Layer 9 of a small transformer language model trained on English Wikipedia (12 layers, counted from 0, width 64).
A neuron's activation on a vector x is SiLU(gate . x) times (in . x), where the dot is the dot product.
The model reads these tokens: "the " "series " "was " "canc" "el" "ed" ", " "including " "C" "ash" "'" "s " "Christmas " "spec" "ials" "." "\n\n" "The " "Bill " "Wal" "ker " "Or" "chestra " "was " "also " "featured " "on " "The " "Stat" "ler " "Bro" "thers "

The vector x that enters this layer's MLP at each token. A number n stands for n times 0.07.
0 "the ": 2 5 31 -18 -25 -10 -18 -5 -6 4 6 0 12 -15 10 -6 5 -15 -7 37 -25 -25 -15 16 -10 -18 -6 5 -5 4 5 -7 17 -3 -9 14 80 -8 3 25 -27 -5 7 -16 -15 -9 -8 -4 -4 2 17 6 -16 17 14 1 0 -4 12 59 3 1 -1 35
1 "series ": 36 5 6 -14 -8 -5 -8 -9 19 -18 2 1 31 -14 -2 18 0 -20 -39 -25 -13 -38 1 28 5 7 -9 5 19 -5 7 -32 -14 -26 45 14 61 -3 -2 13 -39 -6 26 -27 24 -6 -5 8 4 5 -7 -19 7 4 35 -33 -7 16 -19 -14 24 8 8 -2
2 "was ": 21 -7 1 -16 28 -7 -23 42 19 9 -21 -27 16 -55 -21 -17 33 -5 -17 -25 -3 -30 19 25 11 -2 -3 -2 -41 7 6 0 3 6 19 -6 43 -8 4 14 -28 -14 10 -34 5 3 -33 19 13 -5 49 -37 23 -13 -8 -27 31 29 -6 -22 20 5 -27 -4
3 "canc": 50 2 1 -24 23 -10 2 -1 15 1 16 9 -3 0 17 -5 29 0 1 -29 -28 15 -3 -12 -8 -4 17 -19 -39 -29 8 3 8 13 32 15 -19 -3 28 -27 6 9 -18 -47 7 28 -11 -50 20 -14 28 33 8 -14 -43 -30 70 0 18 20 13 -18 -32 -31
4 "el": 34 13 -35 -26 -20 -37 3 1 12 2 21 -10 0 -41 14 -2 -6 13 -16 16 -26 4 -13 -26 -10 2 -35 6 29 -2 56 -6 -21 -19 10 23 0 -5 -12 9 -35 19 -35 7 9 2 6 -47 6 -15 31 26 1 -60 14 -12 1 33 -28 21 3 10 -39 -15
5 "ed": 9 2 -3 -9 -18 -24 -45 3 -11 21 -9 5 12 -24 18 48 -3 12 -15 23 -23 10 1 -43 1 16 -23 -28 -23 -15 17 0 -4 1 23 22 22 -15 -23 -4 -35 -10 -43 13 -14 11 -1 -44 18 -34 24 11 -29 -45 -1 -21 -40 5 -30 -10 2 28 -33 -14
6 ", ": 17 28 -15 6 -9 -31 1 17 8 10 -11 -16 -4 -26 -8 -20 5 -12 -16 7 -19 -51 -20 31 11 -11 -3 5 -11 -23 28 10 11 -9 22 -21 66 -23 9 10 -10 -22 8 -20 11 1 -12 1 15 -16 35 -29 -10 -17 -8 -29 1 16 -11 -34 -8 8 -29 6
7 "including ": 12 32 4 -7 0 -7 -9 -15 7 -2 1 -9 15 -23 4 -22 -4 -10 -7 16 -31 -39 -10 27 1 0 8 11 -20 -15 6 -20 10 16 -2 6 79 -30 -5 5 -23 -9 10 -34 -3 7 -19 -16 -9 -3 16 -20 8 1 11 -34 -4 -1 -15 8 14 1 -5 38
8 "C": 21 -35 -4 -7 16 -1 -1 2 15 19 28 -2 -17 10 33 -12 18 4 14 -2 1 14 -8 19 40 5 -25 13 -1 -12 -24 -5 -44 2 -24 9 21 -14 -95 35 29 -15 19 3 5 6 -18 13 21 -37 35 -15 -10 -3 68 6 7 6 -2 19 6 -3 -14 -3
9 "ash": 17 -11 7 -6 29 1 -29 -13 -40 -11 20 -6 23 34 23 -1 6 24 10 -35 -14 41 2 20 -16 15 -2 -2 -12 -12 -10 28 -26 17 16 -21 21 -9 1 -8 7 20 -21 -3 15 6 -16 -6 -11 -63 0 4 -3 -62 61 -21 0 -28 -13 9 9 -3 20 16
10 "'": 8 -3 -15 -10 44 23 -19 -12 -32 8 22 12 1 4 27 -16 14 54 -32 -22 30 -29 17 1 -7 0 -14 -1 14 -18 27 12 27 -24 26 -7 9 -6 -19 -1 -12 22 2 17 -2 -22 36 -1 -37 -56 23 -1 5 -36 30 8 -55 -30 9 6 -7 16 -16 -20
11 "s ": 2 -16 22 -13 2 -19 -17 6 -13 4 -9 -4 17 -12 4 -3 -15 6 -9 3 -14 -10 -15 17 2 -15 -4 3 -13 -4 -4 -9 17 12 42 10 84 -5 -1 10 -14 15 23 -10 -6 12 -5 13 19 16 12 -9 -8 19 12 -21 -3 4 -22 29 13 -14 -4 40
12 "Christmas ": 21 -1 14 -16 -5 -18 -6 -12 9 1 0 13 21 -27 -2 -12 -12 -6 -16 -18 -9 -26 -5 24 -21 -5 -21 -3 4 10 -15 -14 11 -5 68 -2 67 10 8 2 -18 18 38 27 -10 16 1 22 19 20 14 -14 -7 15 34 -29 10 3 -23 29 22 -4 -3 14
13 "spec": -26 36 -6 18 -6 -22 -1 -39 0 12 8 13 10 4 -11 17 48 14 2 -36 -5 -21 -15 -10 -9 -31 1 19 4 -47 -29 -7 -9 1 -13 25 -4 5 -11 9 41 -5 23 -9 33 -1 -23 -2 -29 -8 49 23 6 -35 -45 -71 8 -18 17 0 -4 7 -14 -20
14 "ials": 15 2 19 -13 -11 -41 -39 -14 16 5 5 -12 16 -17 8 45 3 25 -22 -10 -39 21 -14 -39 14 -27 -19 -5 -2 6 6 -1 18 -34 31 7 28 -9 -3 -5 -5 3 -24 17 -11 -3 -32 -27 6 -34 22 0 -24 -41 41 -15 -39 -3 -45 -12 -1 28 -5 -13
15 ".": 11 13 6 -39 -44 -12 -27 10 1 11 16 2 5 -29 3 9 21 1 13 -22 -28 -15 -10 -31 11 -42 13 11 -28 -36 -16 -12 33 2 -7 23 19 -29 -19 -39 -34 11 -13 -13 9 -14 2 8 15 -31 -10 -32 -13 -1 17 27 -45 -26 -59 -1 27 11 -23 -3
16 "\n\n": 19 56 7 -26 -37 -5 -20 -3 38 6 33 -5 1 -3 -24 -24 19 4 0 25 -19 2 -6 10 -5 -29 24 55 -34 -26 22 -21 -1 -4 -8 23 39 -27 31 16 -50 -23 -1 -14 -12 -8 4 -5 7 -9 3 -23 -3 9 9 23 5 -15 -43 12 8 -11 3 -5
17 "The ": 5 -3 23 -11 -19 -29 -15 -21 -1 1 11 -11 20 -1 12 -4 4 2 -26 22 -6 -3 -6 18 -12 -9 -8 15 5 9 25 -12 10 12 -8 4 72 -3 -5 37 -34 -9 40 -6 -8 -1 -11 7 10 9 3 -7 -2 28 -1 -21 7 -9 -6 63 19 -1 -7 19
18 "Bill ": 37 -6 23 4 1 -7 11 28 -1 -4 -13 32 23 2 9 -17 -9 -7 -18 -37 10 -25 -3 32 -23 -3 -3 14 15 9 -25 -31 -4 4 34 24 54 -30 23 -3 4 46 11 12 -19 2 16 25 7 -6 -26 -35 -21 15 38 -5 14 -4 -30 -10 1 -20 21 1
19 "Wal": 28 -2 21 16 40 -21 2 -2 -32 59 16 3 12 27 14 -25 -6 -14 -18 -30 -17 -2 -3 14 -46 -32 -1 5 5 -7 -10 -12 -11 8 17 11 -9 -17 4 -8 8 72 19 -6 -16 27 5 23 6 -33 -10 11 9 -38 51 -38 -2 12 -9 38 26 1 -10 -28
20 "ker ": 4 -28 31 -22 -3 -27 10 38 -2 -2 -9 17 17 6 9 -10 -6 31 -17 -22 7 -17 17 23 -17 -7 -32 14 3 19 -6 -21 -10 1 29 29 65 5 44 -6 -20 5 18 -3 0 21 6 2 14 -2 -4 -15 -5 11 11 -23 35 18 -27 -7 1 -12 14 29
21 "Or": -14 -22 22 -5 15 -11 -10 -39 -28 23 -20 21 11 13 40 -30 -9 14 -12 25 8 36 -15 0 2 5 -20 24 -18 -10 -1 -7 -13 12 20 31 -7 20 -38 -17 -11 30 26 -46 -44 13 -49 -6 1 -11 11 31 -3 -34 39 -12 1 -1 2 54 15 1 -12 -53
22 "chestra ": 7 -13 36 -6 8 -19 8 28 22 -10 -3 5 10 -11 6 1 -12 14 -15 -35 8 -29 17 23 -16 -9 -24 17 25 3 -14 -17 -1 -11 33 40 64 6 40 2 -13 7 14 -20 2 15 -4 5 8 -4 -8 -9 4 19 17 -25 51 15 -32 -13 7 -9 19 22
23 "was ": 12 -15 8 -18 35 -9 -1 52 19 21 -6 -43 8 -43 -20 -21 24 12 -10 -17 2 -35 22 33 4 -18 -11 -12 -40 7 8 6 11 26 -5 25 43 -3 5 13 -21 -11 8 -34 3 15 -40 4 23 -6 45 -33 31 0 -11 -13 26 25 2 -27 0 -1 -12 13
24 "also ": 24 -6 4 6 33 -16 11 10 -7 -6 -5 -48 10 -39 -18 -32 25 11 -9 -34 -2 -51 -24 13 7 -22 6 -9 -27 -5 24 -2 -20 18 5 22 41 2 17 14 -32 -22 15 -29 4 7 -31 -1 1 -4 47 -23 32 -2 -31 -22 40 38 -9 -20 -11 5 -5 31
25 "featured ": 22 8 -20 -3 19 -10 15 -17 26 -22 24 -20 13 -40 -10 -37 -20 -21 -6 -14 -10 -61 -19 26 -3 -11 -5 -20 -55 -21 21 -20 -8 13 10 22 35 -6 14 -8 -30 -39 28 -22 7 20 -22 -26 33 -3 45 -16 24 -8 0 -36 16 15 -9 4 36 18 -9 -1
26 "on ": 4 8 17 -23 12 -1 5 -10 -6 0 13 -3 9 -18 13 4 -14 -29 -13 20 -26 -59 -7 14 -15 -7 22 2 -33 -5 -15 -21 2 11 18 30 65 -12 -35 -4 -26 -9 7 -20 -20 16 -21 2 -1 17 -8 -15 38 2 -12 -45 -22 0 5 20 16 9 0 23
27 "The ": 21 10 10 -9 17 -14 -24 -11 -1 18 -7 26 32 -3 18 -15 16 -3 -26 1 -23 -55 -18 9 -14 -7 14 9 -22 24 10 -11 1 1 21 16 64 5 -4 21 -6 28 30 33 -20 0 10 28 -4 8 -1 -21 10 10 6 -17 -1 -22 -24 51 5 -4 1 -1
28 "Stat": 59 30 11 -18 25 -27 -19 -11 6 3 -3 20 27 9 -6 36 10 -6 -45 -45 -14 6 -8 -8 11 2 3 -10 42 -22 -17 -2 -6 -14 -12 26 18 -13 -21 26 38 -5 -25 41 -2 -22 6 -24 -11 -25 26 9 44 -12 -4 -15 36 -10 12 27 10 10 -37 -19
29 "ler ": 15 -16 -7 -24 -1 -23 -2 -6 8 -14 7 32 17 -15 18 -14 0 9 -24 -8 -10 -43 -6 12 -13 -8 -20 2 -3 28 -12 -13 -5 1 49 21 70 16 20 -2 -8 1 4 34 -16 13 16 30 27 7 22 -31 12 10 21 -14 17 -6 -11 19 6 -5 11 -10
30 "Bro": 26 -8 -8 19 32 -5 7 -16 15 7 -4 23 10 39 38 -40 -30 -15 -50 -53 27 -17 -3 2 -31 -34 6 -4 -6 -10 5 1 2 24 5 13 6 2 -27 -11 -7 49 22 -19 -2 6 -10 17 12 -31 -22 3 -33 -48 13 41 -13 -18 -10 32 33 1 9 -4
31 "thers ": 14 -7 -3 -19 0 -13 -2 9 -10 -5 10 13 19 -22 2 -13 -7 8 -27 -3 -26 -52 0 12 -4 -16 -21 -2 -28 9 -9 -10 -16 1 54 20 65 1 28 -10 -15 -23 10 27 -15 23 9 11 40 5 29 -32 0 8 13 -26 30 -4 -26 -20 4 -5 12 2

Each question shows the input weights of one neuron of the MLP. A number n stands for n times 0.0063.

n190 gate: -22 -17 -20 15 -18 11 -1 -18 -30 32 25 3 -24 4 3 -12 -12 14 6 22 -19 2 -15 14 -3 -4 -25 -27 46 9 -29 -20 -22 -33 11 -22 3 -12 0 2 -23 37 8 -10 -42 -25 -7 6 -32 8 53 -19 -6 6 17 10 -23 -36 11 2 -25 9 31 12
n190 in: 17 4 18 -11 -6 -28 41 8 -9 -10 -33 4 -5 31 -13 18 -1 -39 12 1 20 -9 -8 3 6 10 15 3 -22 -8 38 6 6 -9 -13 -6 -26 27 -7 7 -8 -47 -34 11 2 -12 -29 -22 -6 -27 -6 19 -12 -37 -21 14 -2 32 -1 20 12 22 -34 -32
On which token does it fire most? 21 "Or"

n122 gate: 7 11 13 15 -35 -21 22 -22 -16 22 10 -2 10 -2 -45 -15 -8 -31 -21 3 -55 -55 2 -35 -12 -13 5 40 4 -16 -3 -20 29 -20 10 -51 -3 8 12 8 -10 -9 34 13 0 -8 -11 -28 3 -9 -10 -12 26 46 37 1 -32 -28 10 17 10 -3 -3 20
n122 in: 23 11 -31 37 0 5 5 14 20 18 16 20 -21 -33 6 0 25 19 -24 -1 27 -1 -7 -20 3 21 16 -34 -25 4 -17 79 50 -6 -4 -22 15 2 8 -12 -12 13 -25 -15 14 -27 17 28 -4 6 54 -8 -22 1 12 2 50 0 -6 45 -51 17 17 -4
On which token does it fire most, and how strongly? 6 ", ", at about 3.5

n162 gate: -12 12 -53 19 6 -25 7 10 -7 35 -2 20 -18 -25 40 -9 28 11 37 3 4 -12 -2 21 15 -4 17 -24 -27 32 -2 -26 11 -29 -16 28 18 6 10 15 -11 -6 7 -10 25 -16 -2 5 34 7 2 -18 -7 50 29 13 5 13 19 -3 -39 34 21 22
n162 in: 32 9 -7 0 -22 32 14 -30 4 -22 33 6 9 -8 6 16 -21 1 -12 -6 -34 3 -2 -15 -6 3 -6 4 -9 11 39 -17 -11 9 -4 10 -24 -7 4 -41 13 24 53 -14 4 -13 -47 21 9 -15 31 18 28 -40 24 5 -22 11 -7 42 -24 -3 -22 -36
Its three highest activations, in order, are on tokens 25 "featured ", 8 "C", 27 "The "

n114 gate: 20 -27 5 -16 3 -5 -19 -19 24 15 19 -6 21 -7 -46 32 29 -35 7 -30 -28 16 42 17 -5 -1 37 22 15 -30 -3 -19 6 -31 19 -7 -4 1 9 -38 44 -25 -23 -2 17 -2 3 -10 -44 -10 0 -2 -3 26 -19 -12 8 -18 -2 -35 26 -11 7 -8
n114 in: 30 -14 -12 -51 -1 -2 -11 -24 14 -31 -12 2 -12 -19 4 38 27 -8 -1 21 1 40 14 0 -8 13 14 -43 -8 6 -1 16 -23 -41 -3 31 10 12 -5 -7 40 -28 10 8 -5 -12 -21 13 43 5 -24 -3 32 26 -17 -6 42 2 -44 -51 -22 8 -24 39
On which token does it fire most? 28 "Stat"

n187 gate: -12 -10 -31 32 36 -11 58 -25 -4 13 -11 -22 -28 -9 41 -41 -35 -29 39 -5 34 13 -21 -7 7 -27 22 35 -2 40 -32 -45 -24 -19 12 1 -20 5 14 -20 12 -9 -41 -28 -9 -19 62 -7 14 -1 -2 -20 37 6 26 -2 -14 -5 -14 32 23 2 -41 -11
n187 in: -28 37 38 23 17 14 3 -7 10 14 -10 13 -8 20 -22 25 -9 -15 -20 -5 37 -17 12 -51 2 6 -36 18 6 24 11 -17 -4 -7 42 -21 -15 21 8 22 -11 -48 17 22 -15 -11 20 -18 7 38 9 -20 16 56 -32 -32 -45 -22 -6 10 15 -43 -7 -9
On which token does it fire most? 9 "ash"

n125 gate: 25 32 27 4 25 23 -17 40 26 18 32 17 27 27 2 27 19 27 -6 -13 -14 10 -11 13 -15 29 21 -13 -36 -8 -30 -4 10 2 -3 19 5 16 11 -2 -31 11 35 20 -22 -10 32 -24 12 34 3 -17 -42 33 29 36 3 -2 -11 48 -22 4 33 11
n125 in: -31 22 -27 4 -6 12 -1 -9 21 5 -28 3 8 -11 -13 2 -27 9 -12 25 -4 -7 15 5 -13 -25 13 12 6 13 8 -15 -29 18 13 7 18 2 -10 39 21 18 -27 -13 -6 -24 -6 -15 -31 -22 5 -61 17 -5 21 19 7 -34 -24 -1 47 -9 -23 -37
Its three highest activations, in order, are on tokens 16 "\n\n", 27 "The ", 18 "Bill "

n127 gate: -15 -16 -13 4 4 45 -15 0 -17 22 19 40 5 16 24 32 13 -17 6 -3 25 -19 -11 2 3 -3 19 17 7 14 -29 -17 43 6 53 14 5 -17 -26 28 -16 18 -12 -23 -14 22 7 37 4 4 25 12 -21 44 10 1 -35 15 20 3 -3 0 30 32
n127 in: 29 -36 23 -38 -39 -29 -25 45 -10 -14 -14 -15 -27 -4 1 1 -12 -5 -7 22 -18 1 34 -1 -24 17 -17 -26 22 -16 13 38 12 -6 -18 39 12 24 5 29 13 -18 16 8 37 -29 39 5 -15 -5 -14 34 17 -19 -5 26 -26 7 22 6 2 28 -13 6
On which token does it fire most? 0 "the "

n87 gate: 11 12 8 17 -8 36 -14 11 5 -25 -30 13 26 3 17 -10 0 -12 -23 -33 7 -14 -9 7 28 11 -23 -11 0 -33 -7 -15 10 4 -29 -21 4 -11 -8 -8 -6 -44 29 27 -19 38 -33 13 30 -16 -7 -7 21 -21 14 6 -12 12 -2 -4 10 20 53 -7
n87 in: -32 -17 34 -10 1 19 3 34 24 12 -1 8 28 -1 -19 -50 39 -32 17 15 11 -15 21 6 22 34 31 -33 -5 21 -32 -1 -13 -1 -49 -46 17 9 18 36 9 21 46 4 15 8 -9 -27 -13 14 2 12 21 14 44 -14 -1 -40 1 15 -20 13 -10 -11
On which token does it fire most? 8 "C"

n46 gate: -39 3 -17 -20 -34 -34 -24 48 -1 -16 -13 -11 0 -21 -13 -12 39 -10 -1 44 16 26 -63 9 17 43 37 1 -6 -15 16 -8 -19 6 -20 4 -19 17 36 10 -12 36 20 41 14 32 7 3 -22 38 1 -14 6 -14 22 1 3 31 52 -9 45 39 -5 -4
n46 in: -64 16 7 -21 -6 -57 43 36 -35 -36 3 -19 -5 12 -17 5 56 -18 -27 -29 25 20 -15 -7 21 -9 29 20 8 -31 8 -41 -42 -12 -29 3 2 15 14 -2 4 56 25 11 -7 68 22 -24 -11 -4 2 1 -34 -22 29 -17 7 18 49 -5 9 13 -30 -10
On which token does it fire most? 4 "el"

n151 gate: -50 -36 -20 39 -50 -6 9 16 -24 25 51 3 3 16 -1 0 -13 18 -24 43 1 -11 -12 -20 -12 9 13 9 21 -12 -23 -16 19 8 24 49 28 33 7 -14 18 4 0 -14 7 -19 20 38 -16 -17 9 38 18 -4 8 -36 -15 34 2 14 -7 -12 15 -16
n151 in: 19 39 -3 17 22 -7 7 9 38 -7 -3 -48 24 3 -3 5 30 18 -2 15 -11 -6 -15 -16 -32 -4 -5 -1 10 -35 -16 -13 2 22 48 36 -65 -24 -21 -8 -3 6 25 -35 13 17 6 31 25 -10 7 14 44 -4 8 -62 -8 37 -21 -13 -34 14 10 -33
On which token does it fire most, and how strongly? 13 "spec", at about 12

n182 gate: 9 -10 -9 -23 -4 -9 -40 7 -9 6 13 17 14 5 8 3 4 0 7 30 -18 -24 -1 11 4 21 -9 -12 6 -20 -39 24 17 -41 1 2 -51 3 -5 -10 -44 -13 -52 -5 -13 37 5 19 38 -5 5 4 3 2 -19 -18 22 20 8 22 -3 -15 -71 -6
n182 in: -20 22 26 11 -12 50 8 1 -13 16 -12 -21 20 -14 -4 14 2 1 19 -8 -23 -1 7 -28 -8 -8 -8 2 7 -26 31 -31 47 -4 3 -16 -18 -47 27 -2 -5 -22 -19 25 -8 23 21 -4 28 15 -2 30 14 -1 13 -32 -4 -22 -1 -28 55 -28 -34 14
Its three highest activations, in order, are on tokens 5 "ed", 3 "canc", 15 "."

n9 gate: 36 -17 12 12 -16 35 -13 20 8 4 35 -10 -6 45 7 -40 9 -46 -22 -21 18 -12 -14 -20 -8 25 -25 1 -2 16 -16 1 15 -9 2 2 -43 3 -4 35 4 -16 19 -10 -29 14 9 -33 28 10 -13 13 35 23 10 31 -28 39 4 4 11 22 -6 -26
n9 in: 30 -6 -19 13 -30 31 15 17 -29 13 -9 12 10 -17 -23 13 9 49 -6 -6 46 -49 -44 -33 19 -17 -10 -19 9 8 -22 -47 32 -6 11 43 15 18 -3 16 -36 18 70 -16 37 7 11 42 28 -24 -22 -1 18 -11 -14 7 -13 5 -9 12 -28 1 -27 -19
On which token does it fire most? 30 "Bro"

n107 gate: -29 37 11 -4 2 -18 -16 6 -5 -8 -4 -3 -4 23 26 -14 -38 -16 3 26 25 39 -36 -8 -20 34 12 -10 -22 -6 46 37 -2 25 -13 -5 61 -1 -34 19 -19 0 22 10 13 24 8 -24 -17 24 -7 -20 1 -3 -40 18 -10 -3 52 -43 0 -13 -10 -4
n107 in: 7 30 0 25 -18 17 23 -1 -16 -21 -13 40 -3 -20 -14 4 -27 14 -42 -5 -46 2 -12 -8 27 -24 27 -20 -25 48 7 2 -12 -11 6 37 -16 23 0 26 -13 30 22 -19 -32 -9 0 -39 -35 5 -23 15 6 -15 21 -34 -52 11 2 25 -36 -39 -3 27
On which token does it fire most? 26 "on "

n77 gate: -1 -24 -24 19 -20 14 -4 -23 0 -3 -37 -33 11 -4 8 2 15 -32 -18 -7 1 11 9 0 10 -1 11 -26 -14 21 -8 23 0 1 -3 23 1 -14 -13 -38 6 -34 -42 5 -10 24 -15 2 30 -47 -26 -14 12 19 35 5 -6 -6 -31 16 13 -30 -8 -26
n77 in: -7 11 1 -11 -25 -40 -15 -7 -18 49 -34 -1 -2 27 37 32 6 0 -30 34 -34 28 -24 -3 -5 8 -7 -42 8 8 25 -17 -24 18 -14 18 -39 15 11 -27 17 14 -19 8 -8 -13 5 11 -29 7 22 18 -29 -18 -8 4 -17 -28 -10 -2 4 -15 -43 26
Its three highest activations, in order, are on tokens 5 "ed", 14 "ials", 21 "Or"

n124 gate: -24 12 -17 -16 10 13 -4 -10 20 -30 -19 -6 21 -12 6 -11 -17 -16 7 -2 -11 -36 8 0 -15 -6 10 -2 29 -6 -40 -36 -19 -9 33 2 20 -33 -4 -13 -21 -10 -1 25 39 12 13 7 14 1 -17 -24 -8 14 -2 -2 4 4 -3 -11 -33 -19 -7 27
n124 in: 9 -18 17 -25 -16 -7 -1 26 -17 2 19 24 -9 -3 5 -6 -54 -13 2 11 -17 2 -1 -21 1 7 -18 2 -6 -11 -22 17 16 -3 -21 -18 -27 27 -9 -7 17 -6 20 -48 14 2 -44 47 -45 -8 26 -30 29 -29 29 -23 32 -25 14 25 17 -11 -37 10
On which token does it fire most? 26 "on "

n158 gate: 12 25 31 2 -38 13 15 -37 2 3 -22 -16 -1 20 26 -16 22 -39 5 -1 -6 -26 -16 -2 15 -16 9 -4 -27 6 -32 -27 -10 -9 12 -15 -8 27 -39 25 10 -44 -6 43 19 -25 7 -5 5 -44 5 26 26 7 7 -25 15 16 -6 10 27 11 2 18
n158 in: 17 19 11 9 19 -8 -32 12 -24 11 42 33 47 -8 17 34 11 -21 -45 50 -29 -12 -26 -39 16 14 -42 8 6 16 8 -49 -1 30 3 -20 3 4 19 -36 22 -13 -13 4 -21 8 -17 12 21 28 -17 10 -20 16 16 -20 6 -39 -1 -15 -23 -42 -31 -4
Its three highest activations, in order, are on tokens 28 "Stat", 27 "The ", 26 "on "

n22 gate: 42 -6 -24 2 -1 22 6 59 12 41 36 -8 16 3 -5 20 29 -14 -3 -1 30 10 15 -20 -25 -17 -2 -9 5 43 24 16 6 23 20 -14 32 26 13 -22 34 -14 -29 0 20 12 -13 1 -32 16 -32 18 -24 3 21 12 -30 -11 51 -3 13 19 -13 -19
n22 in: -8 22 -14 -8 -1 -9 -14 23 24 33 -16 11 -7 -2 -9 -1 -2 -16 21 -34 -22 -22 62 -17 -11 -7 -2 9 26 -4 -41 20 -10 -5 -2 34 -40 -8 -35 2 -20 4 -27 -45 -6 -10 1 -6 36 37 6 -6 5 5 8 40 -5 39 -12 -30 2 -2 -29 0
On which token does it fire most? 17 "The "

n99 gate: -41 -15 32 -11 -4 -35 -3 3 13 14 7 -22 20 -37 -1 -5 -3 5 -7 16 -9 -15 10 -7 34 10 10 -27 -1 -50 34 3 -8 -22 -6 -29 -34 -1 19 -39 6 33 -1 19 -26 12 -3 -11 34 -19 8 -14 11 -30 16 2 -47 3 1 -16 17 30 20 20
n99 in: -36 5 0 18 5 -8 -29 31 -16 3 -7 -15 30 -56 14 60 -36 20 -7 -42 -24 24 18 17 5 -24 47 -1 43 10 -16 -41 -24 -12 -2 21 -47 -1 -23 10 25 -9 1 -25 -9 -44 1 0 6 4 -8 -24 -1 32 5 6 -8 23 -3 7 27 -8 45 28
On which token does it fire most? 14 "ials"

n50 gate: -23 8 25 -22 12 19 21 3 3 -40 -19 19 13 -3 -3 -12 5 -12 11 6 -13 -13 19 7 14 6 26 -21 -24 -1 -29 34 -37 34 2 -15 0 -35 -33 -20 28 26 15 -2 -38 39 -20 2 16 24 -6 4 22 -12 17 1 -17 -2 -39 -38 -28 -3 -13 28
n50 in: 35 47 6 0 9 -10 23 -6 -15 -20 -5 -20 -7 8 22 17 17 10 -2 -2 -20 23 15 12 19 -14 4 -41 -29 -10 -10 31 23 19 -23 -6 -8 18 4 24 23 -31 -29 -17 16 -14 12 -56 17 7 -14 -13 31 -31 -34 -16 24 38 -33 -21 -12 37 28 9
On which token does it fire most? 23 "was "

n88 gate: 20 -14 18 44 -22 12 39 -23 -16 -13 2 -6 -1 -12 13 -12 11 5 -13 9 8 -33 8 13 -6 -17 -43 5 24 -3 11 -21 9 22 13 -2 -28 7 -3 -19 8 0 -9 -29 13 -3 -11 -31 -3 45 28 41 -5 23 20 11 -30 24 -9 29 -13 -7 -3 41
n88 in: 14 14 -33 -8 6 0 -10 -9 -4 -6 -15 43 2 -26 21 -3 31 -22 11 -9 9 -10 7 11 -32 -2 20 3 -8 -3 21 -50 -11 -2 -14 -21 -17 -62 1 21 8 -6 4 -17 -9 -4 -27 44 13 -6 -31 29 12 42 45 -32 2 -5 26 11 24 36 -34 -35
Its two highest activations, in order, are on tokens 21 "Or", 25 "featured "

n146 gate: 17 9 9 -16 14 -2 -26 -39 14 -30 -5 9 -27 -6 9 16 -17 -36 32 44 -29 -1 0 15 18 -27 40 24 -9 -26 -3 21 13 -30 14 8 -25 9 17 -54 -18 49 1 -32 35 -38 19 22 26 -57 10 28 -29 3 1 2 42 -9 14 -28 -1 -27 -11 5
n146 in: 0 -23 -30 -27 -33 15 -1 8 30 -27 -9 5 29 -10 27 14 -9 -37 20 10 -30 0 16 -35 23 4 1 -14 -23 37 -21 9 43 0 24 -17 -10 -45 3 29 4 -6 -3 19 1 21 -20 12 62 16 -33 10 -36 -16 25 2 -2 -35 8 -3 16 -15 -26 -38
Its two highest activations, in order, are on tokens 15 ".", 3 "canc"

n166 gate: 20 7 13 -38 -18 -26 7 -5 42 -22 9 1 -8 20 -30 4 5 -71 -49 5 -4 3 6 -9 -3 61 45 37 12 -41 15 2 30 -7 -5 -39 5 1 30 15 25 12 -12 -27 26 -1 -12 -19 38 11 -11 3 12 -32 6 -19 10 -33 -6 16 1 17 2 15
n166 in: 5 26 -19 -3 -19 8 -5 25 25 -26 -49 16 -7 9 26 -5 -37 19 -63 -7 -16 14 -6 -5 67 -2 25 7 9 93 -22 5 -3 20 25 5 57 40 -15 -8 -7 37 -29 -31 13 -17 -11 38 22 15 25 25 -19 -38 -41 26 -4 10 16 0 18 -11 -8 26
On which token does it fire most? 1 "series "

n131 gate: 21 14 -26 -19 4 3 48 -40 1 -14 10 6 11 -29 -27 2 -1 10 -32 -1 -18 15 -31 -1 -14 -44 18 -22 15 -23 -19 27 57 14 4 32 -20 -21 -15 -33 34 55 -52 -1 -15 -17 -31 -19 -11 -10 -14 -3 -47 0 -28 -12 8 4 -4 6 24 8 10 -5
n131 in: -46 -32 -33 18 -17 57 -33 6 -48 15 16 21 6 18 -12 0 22 -11 27 -5 27 -61 8 -15 -11 1 -17 -23 17 1 -34 19 -27 -12 -33 15 -4 -8 39 16 -32 4 10 2 13 -25 -16 -19 6 -32 -2 -34 -23 1 -1 49 21 -18 -11 1 20 -7 -22 -33
On which token does it fire most, and how strongly? 15 ".", at about 5.9

n126 gate: -24 -7 15 29 14 3 -12 19 -28 25 -14 -29 -3 -10 -34 -19 -21 29 -15 -6 49 -11 -37 -1 21 -12 15 -23 5 15 34 -30 9 -1 25 33 -5 -16 2 -43 -18 -12 8 32 24 -3 -27 -32 19 53 7 -11 1 20 9 -25 -13 3 -20 -2 0 13 3 27
n126 in: -16 -16 21 0 20 -12 2 8 -13 10 21 -4 7 -5 -10 -14 -15 -7 2 5 -19 -46 -14 -2 23 3 -14 -19 3 6 19 26 -15 27 -21 -15 28 13 -3 9 12 7 -9 -5 -13 -41 -20 -4 -17 8 -39 9 33 51 4 41 -1 -47 -27 21 1 -30 58 -19
On which token does it fire most? 11 "s "

n94 gate: -1 -15 -41 -2 5 -33 -3 40 7 57 25 -26 -20 12 7 45 6 36 6 1 -2 4 -38 -20 30 12 -8 0 19 6 -6 14 18 33 18 51 -43 -12 -4 19 24 -16 4 -65 -19 45 -1 -11 13 16 -6 14 22 -14 -2 -55 -1 39 -17 -24 12 10 -8 14
n94 in: -29 -18 19 15 9 4 -44 42 25 55 -40 -20 38 24 -1 8 -54 8 4 10 -15 -27 -29 -41 17 -4 9 -12 -24 -35 -5 5 31 37 -4 16 -42 -19 32 5 47 -20 -24 13 32 -23 27 24 17 15 3 -7 25 -33 20 -19 -31 11 -10 11 13 -32 -24 7
On which token does it fire most, and how strongly? 5 "ed", at about 6.7

n155 gate: -34 -1 -22 -9 17 2 33 16 -49 -42 -32 8 -8 36 -32 7 -4 0 21 12 -9 25 14 -2 -58 25 8 -4 14 -3 -20 25 -1 17 18 -21 19 -24 6 5 -3 26 -11 -47 0 -3 -2 -27 -16 29 -17 -10 -17 11 36 -7 -15 3 0 -20 -12 -16 -5 -4
n155 in: -22 50 0 -37 9 -42 11 19 -13 -16 16 -23 45 22 32 -43 -29 -8 -31 33 -10 -5 33 -4 -54 5 15 -7 5 -8 -27 -12 -11 6 18 -4 -25 -17 16 -7 -25 30 22 -12 37 -28 17 -9 -15 -2 0 -11 -1 -24 29 -4 5 -24 -14 -21 -14 -47 -58 -8
On which token does it fire most, and how strongly? 9 "ash", at about 5.6